Layer 4 of a small transformer language model trained on English Wikipedia (13 layers, counted from 0, width 128).
A neuron's activation on a vector x is SiLU(gate . x) times (in . x), where the dot is the dot product.

Input weights of the MLP neurons that the questions are about. A number n stands for n times 0.0013.
n71 gate: -89 -51 -151 -192 -17 -119 -157 53 102 -124 -26 69 -118 -85 -70 -28 -263 53 53 115 3 -78 -119 -68 -72 20 -80 -33 12 -240 -167 89 121 -70 -52 -50 -98 -48 43 -145 217 -89 -132 -65 -18 76 3 -40 119 87 3 -99 37 66 -17 84 -108 38 7 -9 37 -8 80 64 -88 100 46 27 93 -91 23 53 -59 -49 -96 139 -26 -64 98 35 -165 59 -45 6 81 -59 37 -122 -91 94 34 -60 70 -69 48 118 -26 -173 -14 -41 42 -19 -182 -133 -58 -17 -191 43 -115 -96 136 14 -50 165 -107 -50 -51 -135 142 69 161 148 87 -91 -11 97 125 17
n84 gate: -33 53 100 -144 21 -53 -36 80 104 -123 6 -51 -192 211 -15 41 28 -61 105 -120 -44 -128 131 -80 87 -119 -15 258 -187 -134 -118 142 -95 112 124 -62 157 -3 -144 12 -3 -135 12 -21 34 -41 87 -109 9 -81 90 61 -75 -15 44 147 -184 -51 -89 171 29 -43 -66 -230 117 -126 107 -105 21 -60 -107 -53 -98 -36 62 -33 -12 -97 -82 3 22 -27 -221 101 56 -65 117 160 12 -29 33 68 -90 -201 15 -79 -42 3 -9 -13 -3 -67 -69 21 57 95 92 126 -142 62 -47 40 -42 -15 50 97 164 45 3 70 -73 95 0 3 -99 15 -287 228
n114 gate: -161 87 12 72 106 66 80 112 102 -41 -208 -24 12 -68 -142 -24 71 121 -65 -65 -81 3 66 0 149 48 37 97 18 -54 -145 -76 77 -27 -157 -63 -12 -60 -6 3 -55 58 -62 -80 100 302 131 116 -26 -24 -82 -175 -6 9 51 35 16 -162 -28 21 -21 -143 3 46 -28 -97 51 175 114 -100 48 186 78 -6 -12 -116 12 -74 50 -131 11 27 45 118 -113 98 -85 -78 111 41 60 51 51 9 -51 59 -91 -93 188 75 24 88 -55 -84 -9 462 -103 -237 89 -126 -44 -17 -56 90 -3 41 51 76 33 95 -217 51 6 -165 3 -82 -6 -55
n180 gate: -18 -183 58 -144 89 -163 100 94 -18 28 114 -81 132 159 -94 -12 52 -86 3 79 -106 -58 -80 116 -40 -113 -105 -110 -112 125 93 90 79 144 -143 83 -12 163 156 47 -68 -129 -164 -103 71 118 69 -18 -17 229 -125 82 60 -18 -186 165 -66 -82 -74 -57 -200 43 36 0 -120 -165 -3 19 -77 -78 -45 117 47 -42 -103 -6 -91 -124 97 226 0 -35 27 -46 -146 -50 -96 3 -12 0 30 -149 39 -126 119 111 75 -21 9 -208 73 35 24 68 -193 -113 42 -63 -57 -70 -9 46 -83 71 21 -108 -113 129 -36 85 67 47 70 122 -60 -146 -70 -132
n196 gate: -39 25 31 -22 -28 86 11 0 49 -29 14 143 185 -14 -20 -120 54 17 11 60 28 -26 58 -108 95 240 12 52 11 -11 -120 27 -183 -77 74 -87 161 36 -53 186 66 67 -123 138 12 -64 -54 -152 100 -39 246 -37 -45 115 -72 -20 -178 62 -24 45 110 57 22 31 -141 34 -64 -72 69 -48 -108 96 169 116 -55 -45 51 65 257 -45 -5 30 -14 112 5 -25 92 136 -75 -73 -111 31 50 132 25 -115 20 -14 -77 -92 80 -79 -42 155 68 -49 156 73 25 109 60 -62 42 8 104 -57 120 -174 111 144 182 -50 -131 42 -81 120 -48 65
n307 gate: -57 -205 -92 -68 -27 -117 -165 -36 -160 31 -152 -12 219 37 -61 -186 -43 -111 -26 24 -169 104 -12 123 -47 54 78 -18 79 12 -13 -64 140 -137 70 12 -49 -110 24 -84 -9 -39 92 -36 -184 -173 30 -125 6 146 -51 -43 -164 121 -36 -6 -9 101 -36 -24 -220 114 91 101 -78 18 -114 53 -45 54 84 35 131 -152 33 37 -55 58 157 107 -107 -36 193 -77 -18 56 -66 99 -42 49 -66 228 -43 146 -12 77 30 105 -161 -209 -62 97 -30 -93 55 79 138 -36 -15 -101 -82 -337 -143 -30 18 -18 0 -136 -36 58 -12 -61 -44 90 -3 12 -28 -12
n71 in: -150 78 14 -45 116 -109 -17 0 78 -9 -64 -188 130 -90 -216 -47 -217 99 44 0 -64 101 76 -17 -25 -93 84 -25 91 -14 -47 -8 66 36 -115 213 9 -151 -34 -25 46 93 69 161 35 -115 97 29 27 117 -88 85 -23 -116 45 0 62 31 -22 -37 -217 112 142 -37 -35 -102 34 190 22 65 -67 122 -28 43 -28 152 -126 -43 -58 23 -29 28 47 72 97 25 -20 96 213 8 37 -3 -115 -23 -22 36 14 -78 231 -3 -22 -159 -122 129 -148 -22 -25 -68 9 -108 74 -60 -24 -216 36 64 242 144 90 80 0 87 -100 90 79 -45 37 6
n84 in: -92 53 156 91 30 62 -69 55 -213 -28 -17 79 21 -77 66 90 188 -31 29 11 11 -58 135 -137 -39 -105 -64 94 -107 43 -65 87 69 168 -55 -238 76 51 -179 -38 -105 -209 64 11 -76 -5 27 82 -16 -87 -57 -17 -90 -79 -75 -37 -139 -49 133 71 -56 42 38 -52 72 -133 3 -196 -83 54 159 -40 35 74 -78 107 88 33 58 11 -25 -230 -27 0 34 32 65 -22 148 34 -73 108 -13 -68 -38 -106 49 0 -91 -7 24 -134 -147 115 -134 207 -154 -27 30 42 -18 -55 3 -27 53 -34 159 -16 29 -8 -74 -92 -42 -35 49 100 -149 49
n114 in: -161 -60 -87 -84 -8 55 115 54 34 -77 -65 31 3 -3 34 -19 136 62 100 8 -5 200 69 -187 136 -22 57 -54 229 -3 26 -99 20 -172 -65 -14 -151 -25 -31 -16 -321 17 -84 -87 115 161 81 56 -13 53 -180 -91 25 125 16 -61 81 -134 7 -44 -33 -56 -197 -25 151 0 -41 20 36 33 184 -60 -25 -114 112 -56 -65 -36 -11 31 100 225 -22 -6 -22 73 119 -22 47 61 -69 -25 34 -117 38 24 -39 96 106 91 73 64 11 -38 -192 45 -44 -183 -22 -50 67 -128 28 49 49 -68 -17 -53 112 -42 -129 -88 103 -14 47 -14 -119 -69
n180 in: -47 72 -6 -95 -26 -44 36 71 -78 -78 207 41 -132 191 39 17 27 -180 -123 -63 -81 -6 204 -44 -14 -82 -45 -82 -71 -128 64 20 -59 -6 -21 -79 233 0 79 78 8 85 -178 147 -67 162 115 -86 -56 59 -29 -34 26 -47 43 12 -70 -9 -102 15 -69 164 -217 44 -112 -103 87 -196 -32 -143 105 140 93 133 -81 18 -18 -199 -11 177 84 96 29 45 -95 135 102 -47 -29 -20 -239 -111 63 71 64 57 12 -87 -162 -81 141 -60 -88 145 -83 3 163 -50 38 -21 105 -45 -24 -6 -9 -74 79 35 -29 189 71 -22 43 -38 138 12 -179 26
n196 in: -5 -47 0 127 -63 37 0 103 57 193 155 3 111 -124 -72 28 97 -46 159 70 -125 21 121 89 250 74 35 -44 75 -74 -223 -95 -156 65 35 33 72 0 50 102 95 -5 -16 91 71 -63 3 -61 71 -35 61 14 -72 5 -47 39 -105 59 -4 50 263 92 -64 -13 24 -101 -155 -19 118 -108 -105 59 -42 11 -99 51 38 32 34 -96 20 50 -125 -27 -111 -21 114 -21 5 -10 -24 -21 -75 -35 -8 -129 -66 -34 -42 -103 49 161 101 65 154 -138 63 21 -43 12 67 -53 -12 -142 18 -129 -34 -13 65 0 177 -87 -10 -18 -48 211 -81 21
n307 in: -38 -100 -130 -94 -112 -3 -94 -139 -58 -20 -241 -30 42 0 28 -250 -47 3 11 54 -19 44 -73 49 -50 -24 53 119 6 84 -77 -140 92 -46 50 -87 -25 -213 19 -51 -78 60 141 -51 -136 -94 93 -50 -89 47 8 39 -99 260 113 -40 -23 63 192 38 -161 84 93 -6 -37 -46 22 6 -70 44 54 -8 116 -36 -67 97 36 144 56 165 -8 8 121 -218 -128 3 8 84 -22 21 -136 92 41 101 78 62 8 54 19 -41 8 61 110 -57 66 -8 22 79 3 -20 29 -37 134 -138 72 -144 62 -112 -92 94 -53 -9 -64 -103 -118 -57 -50 172

Each question shows a token from some text and the vector x that enters the MLP there. A number n stands for n times 0.0052.

"un": -16 -25 -73 157 39 -62 -161 -1 -57 31 45 30 -36 123 -102 -20 136 38 -26 126 92 -212 -134 69 -18 3 94 18 -20 -10 130 15 59 100 -144 -13 67 -16 -7 -148 -68 24 142 -36 40 13 -71 27 -9 211 16 -31 -186 65 164 87 93 40 105 21 -116 -51 -34 -64 45 -233 129 -93 -64 -23 72 -110 43 137 77 -234 38 -84 -36 -95 15 71 -30 27 21 -26 -196 32 44 -99 -44 2 139 69 -18 -84 87 -10 -121 -6 -4 115 -6 -28 63 -116 -189 -68 -8 40 63 -6 24 -133 154 82 -12 128 -65 -141 -15 73 69 -106 -105 59 -73 -7
Which neuron fires most, and how strongly? n196, at about 0.16

" that": -84 -97 -43 125 23 119 49 83 120 35 -3 87 -16 -28 77 110 -18 43 -50 12 -22 -45 12 71 -88 -2 28 -90 65 -174 92 -82 21 73 71 137 -102 45 65 -5 59 35 -177 -56 63 -34 64 -42 9 11 -7 -68 -43 -47 73 -3 4 -29 188 24 67 35 -135 141 161 -5 9 -80 47 -14 25 106 38 -83 -14 5 -40 35 54 80 -32 37 1 15 21 35 81 -65 139 -29 -42 -26 54 -111 -28 -172 -69 -5 93 32 107 -53 104 15 -19 17 -35 -19 32 -20 55 178 278 102 9 -119 -3 59 -19 -56 80 -33 -164 -66 44 72 44 0
The neuron with the highest activation: n114

"ited": -18 153 -39 74 -20 109 -76 -39 -111 68 -76 -13 -43 49 41 127 -90 127 31 81 -199 117 -26 10 -59 -281 26 35 38 -146 94 3 -133 90 -96 -271 54 110 7 -1 -117 99 -3 36 -39 24 55 166 -45 -36 44 -62 -30 -72 173 -63 -53 -198 124 50 47 33 -161 8 35 -249 53 132 -75 -160 -115 -5 -9 -56 -2 32 126 83 -29 69 12 29 21 239 -16 -123 -93 -61 -50 -14 99 -87 -64 58 53 -72 -30 -40 98 17 -37 78 -74 172 49 10 4 -111 -10 78 35 23 -73 -7 71 -115 -35 -21 -84 50 49 -67 113 -129 75 57 62 11
The neuron with the highest activation: n114

"ar": 68 -29 -44 53 165 84 -135 14 -52 165 -63 -76 -39 -34 -14 32 -5 -36 66 -99 -29 166 10 109 -85 27 222 69 31 222 -27 27 82 -13 -222 -96 61 -4 29 -147 -59 21 121 1 -100 12 140 -145 -104 -51 -16 115 12 42 51 -24 243 -75 130 25 -42 -23 -104 3 -120 -163 57 -65 3 85 -1 79 -32 -105 -72 -68 78 -142 25 -13 44 -47 24 -14 155 16 -30 -11 -18 -61 -9 92 -104 38 -52 46 15 -9 150 -13 -62 87 -88 6 9 -91 -127 -90 -50 -94 22 -67 -77 30 142 -79 -42 -50 -82 -16 -97 54 277 -80 -41 119 -153 -60
Which three neurons fire most, strongest first? n307, n114, n196

" m": -51 -16 80 -99 -75 -67 -136 -5 40 157 144 62 75 -8 -24 -87 59 -25 61 -69 97 -20 -12 -20 35 122 24 -38 36 44 70 19 -68 -203 -103 -146 13 52 27 1 -114 -21 -73 -51 79 -17 -86 -116 -84 -62 -17 164 -11 -29 115 12 -132 -66 166 37 4 39 26 -12 -122 -9 73 54 -134 -146 -9 -75 -10 -22 47 -102 38 -4 -20 38 53 -6 53 -18 43 49 82 35 -45 79 -77 -68 -26 -28 32 -8 -51 68 9 55 -29 -24 -67 77 -11 114 80 -23 158 85 26 37 124 -82 22 113 15 20 69 95 121 -72 11 -121 -32 -35 39 -68
Which neuron fires most, and how strongly? n71, at about 0.092

" E": 72 126 7 37 52 88 9 -91 -110 -67 38 65 49 40 4 -16 -12 -38 15 -45 7 -34 -49 -31 31 -68 -83 15 -27 93 -41 -18 3 -59 23 63 -47 83 -31 115 -73 13 21 -44 -102 117 -90 89 52 45 132 227 -35 3 47 -67 27 152 174 9 77 55 -48 33 18 -12 18 61 -75 45 -23 -50 -117 90 78 -28 -54 -124 65 69 21 -75 -28 146 4 3 88 6 -81 -21 19 -29 96 -13 -48 14 49 23 34 38 56 -11 30 11 18 -55 -147 58 34 58 -25 69 67 76 -29 19 22 -77 -94 -55 31 -1 -84 151 -17 -4 -38 -2
Which three neurons fire most, strongest first? n71, n114, n307

"ely": -77 -34 12 -20 -17 103 -201 44 116 89 109 88 -125 -52 28 51 25 63 -7 199 234 -32 -163 -155 26 -83 -198 -37 2 -8 74 -2 -16 32 13 -177 84 -9 156 -38 -51 113 -20 111 -126 39 -132 44 -38 -95 -22 -30 89 -78 65 -73 145 138 110 -35 27 -37 -20 -59 189 -164 85 58 38 -71 -141 -21 -59 -72 105 231 157 1 13 -116 -58 -93 -39 1 101 30 59 -42 47 18 139 -92 -90 -78 -151 -137 34 -39 21 28 -29 66 114 -135 -77 -47 -56 -11 66 -23 -19 -50 149 14 -58 73 83 198 -59 -10 -49 -43 7 227 -58 -12 11 41
Which three neurons fire most, strongest first? n180, n307, n114

".": -33 -28 -10 -20 -68 214 -17 56 -93 156 3 -141 -42 73 33 69 25 27 -32 46 -54 47 -19 14 -6 100 18 62 15 -100 23 -65 -128 -15 -82 1 -23 -49 -67 -34 -18 -54 -117 -68 -69 -42 42 80 -3 19 -94 61 7 -54 -67 -51 130 -86 174 1 37 2 24 36 8 135 -92 87 78 -133 163 22 196 -147 196 -4 -29 -71 -25 57 122 -50 91 -75 -278 75 -13 -60 90 37 44 48 60 34 39 -27 0 33 18 65 14 50 -78 -1 22 51 -53 -49 -54 -7 169 75 -111 53 29 -114 20 37 56 -26 13 -53 -42 -56 60 51 18 21
Which neuron fires most, and how strongly? n114, at about 1.2

" C": 31 -17 -6 26 84 -68 -117 -49 24 -155 -16 -30 -23 16 28 -64 69 -7 109 15 -24 -13 32 -36 -16 -26 -89 -2 -36 73 -46 -10 -80 14 -131 103 -19 26 26 -80 -17 -63 -19 -9 11 0 -110 19 -63 182 33 235 47 36 21 -22 -76 138 174 62 3 -15 32 -113 -14 -26 -82 53 -45 0 -68 4 -124 120 15 -49 -36 71 -110 20 14 67 74 40 -41 83 7 13 40 38 30 73 -7 -8 69 5 -142 -6 56 73 40 38 -70 22 22 31 20 48 -27 48 59 38 -2 33 -39 76 -31 -69 -51 -26 31 28 -4 67 52 -9 -71 -4
The two highest activations, in order: n114, n196

"ation": 15 -53 -76 72 -57 157 -152 -41 40 -207 -35 -21 -4 -151 26 110 33 -69 23 -21 92 20 20 -116 -129 38 65 52 -27 -137 -67 -64 14 105 -33 -209 47 101 28 115 5 25 119 -2 -215 -161 -106 25 28 210 -91 -51 31 -52 -13 45 -121 117 138 50 -33 -114 -67 -42 -66 -60 -91 26 -86 -256 17 11 129 -31 88 -40 -104 -60 22 -27 -5 -76 -44 -7 -25 27 -49 -73 58 -37 51 -77 -8 -174 69 63 -5 -78 56 68 -9 162 17 92 -12 -4 36 107 47 5 -15 -67 -41 -25 4 -98 88 -44 3 -9 26 -126 131 40 109 -94 23 42
Which neuron fires most, and how strongly? n84, at about 0.077

"od": -61 109 15 -85 -83 126 -156 -130 121 62 -1 -26 -88 -5 -39 44 -13 -72 53 -123 60 -16 -29 21 -5 -62 301 -12 35 -92 86 -22 149 -55 -157 -219 5 -61 -107 57 40 -81 18 -22 -8 112 76 45 -63 110 -48 54 -49 -85 42 35 85 138 139 -45 -112 -12 -31 110 70 -106 -128 -158 -54 -77 19 74 -49 131 33 52 -131 119 34 -26 -52 48 24 118 94 -116 26 -82 72 -144 -85 -40 -27 136 -23 -116 -52 2 147 -8 -104 119 -38 -2 62 -263 -58 -121 -8 24 49 117 -58 34 -3 -35 20 -28 -47 -129 134 12 44 -216 -32 -54 -71 -159
The neuron with the highest activation: n71

"ct": -29 122 -73 67 187 -28 -74 -83 -61 96 44 -110 -64 101 -57 78 -83 34 92 -96 32 102 80 -71 -119 -139 56 -74 -80 54 -19 66 30 -68 -267 -15 3 33 0 -41 -90 131 59 -64 -1 -128 48 -120 -44 -70 -66 41 7 -7 59 5 95 27 145 -107 -11 -32 139 -109 -67 31 29 -74 83 17 34 60 21 104 106 313 -7 35 89 22 -16 157 73 -48 -136 -73 -111 -147 -56 -15 -1 99 125 19 -137 -141 -141 17 -37 38 -51 -52 149 42 37 100 -71 -106 -26 20 62 82 20 95 84 -1 -30 -8 12 2 -88 -124 -26 67 -26 12 43 3
Which neuron fires most, and how strongly? n196, at about 0.2

"es": -20 -22 -16 14 10 171 -30 -110 104 -177 101 0 19 -107 21 38 -30 5 -51 -72 108 -142 -124 13 -68 -53 -34 14 -11 135 -5 23 -92 -8 53 -88 -125 178 188 98 -6 -130 -5 113 -4 109 -35 121 -14 17 -68 -10 66 -41 17 -2 213 1 179 -221 26 -80 87 -4 54 2 -103 100 -21 -146 -137 14 -19 -189 -9 126 99 9 98 -70 -56 -51 47 188 -116 58 29 98 66 -6 -97 50 55 -4 -86 -6 -103 -10 22 44 -3 15 105 23 -9 -91 95 -65 31 -8 58 -61 47 41 78 -99 -85 94 80 -81 -8 29 18 120 -8 47 -8 -76
Which three neurons fire most, strongest first? n307, n84, n71

"s": -60 -11 -38 -61 -75 122 -9 -125 5 37 75 42 -9 -61 52 70 -78 48 -14 -81 34 -46 -29 51 -96 -82 121 72 -89 73 -72 69 19 27 -39 183 -73 -49 87 72 -6 10 -142 44 -122 -31 -21 112 77 -30 -53 71 124 -13 -30 92 196 -62 180 -86 -72 -7 -28 51 -33 -5 -72 3 20 -35 -8 33 -56 0 88 109 -58 35 170 16 -53 149 -24 -53 -45 17 -97 42 236 -19 103 189 -85 -171 -97 184 16 -65 -18 50 -34 -76 69 -66 81 -114 -7 66 72 -15 23 43 -48 -54 -12 47 -43 12 70 70 83 42 -21 29 -63 60 122 -25
Which neuron fires most, and how strongly? n71, at about 0.38

"wo": 17 -70 220 -6 33 21 -34 -79 -40 -13 -132 23 -52 116 7 -66 85 96 62 210 -75 87 94 18 -125 -68 -120 -52 176 -109 -22 46 -119 -51 -156 58 -34 30 75 -27 -65 46 -43 67 -75 -62 -47 -16 -37 -169 71 64 -89 36 18 -6 -114 -12 167 -69 16 -98 -91 -130 -55 -154 -96 162 9 4 -42 -139 90 29 -19 -76 -34 68 24 23 -138 -136 7 -64 18 -106 84 19 -37 126 -18 -47 -65 -61 -87 88 70 21 10 36 -70 119 -69 39 -5 -71 -32 8 59 59 64 -1 -16 0 45 -27 73 54 89 69 102 -101 -4 -158 -68 -95 -6 -60
The two highest activations, in order: n196, n307

",": -34 0 -4 -6 -67 148 28 184 -53 92 28 17 29 87 -3 123 -36 63 -40 -7 -16 -53 26 1 65 -49 -38 -108 -9 28 -21 -41 -58 104 -14 -19 57 37 -62 -9 -22 -11 96 -136 -22 -8 78 106 -9 83 -78 83 -23 -21 22 -118 258 -7 142 -31 7 33 14 25 44 8 -31 -6 73 -121 -4 -70 111 53 57 -2 93 87 132 -70 -64 5 31 -1 0 -45 143 17 99 85 29 -77 -11 39 -124 -87 -54 1 32 102 23 -6 -37 17 35 11 28 -120 43 126 82 22 19 101 -96 112 -60 9 16 53 7 -88 44 -28 -35 -40 78 92
Which neuron fires most, and how strongly? n114, at about 0.14

" p": -38 -11 -80 40 -33 -54 4 2 15 117 -28 32 -70 99 6 11 -53 -85 -3 66 -10 56 67 34 -45 -39 11 14 -9 30 -108 19 -43 23 -31 12 44 -18 123 -79 -148 -99 -83 -94 210 73 -82 -72 112 57 -69 184 -8 78 -76 5 11 -45 189 -57 75 93 24 79 -98 -34 35 15 -52 -109 3 -22 -44 47 41 30 70 -108 -59 47 185 114 1 -79 65 75 -7 47 -62 30 -21 -13 75 43 71 -72 32 -48 -54 14 -112 -35 -24 36 13 109 130 10 -4 -19 -37 112 178 43 -33 -105 23 53 70 63 79 -38 -28 -31 -29 -48 -32 8
The neuron with the highest activation: n180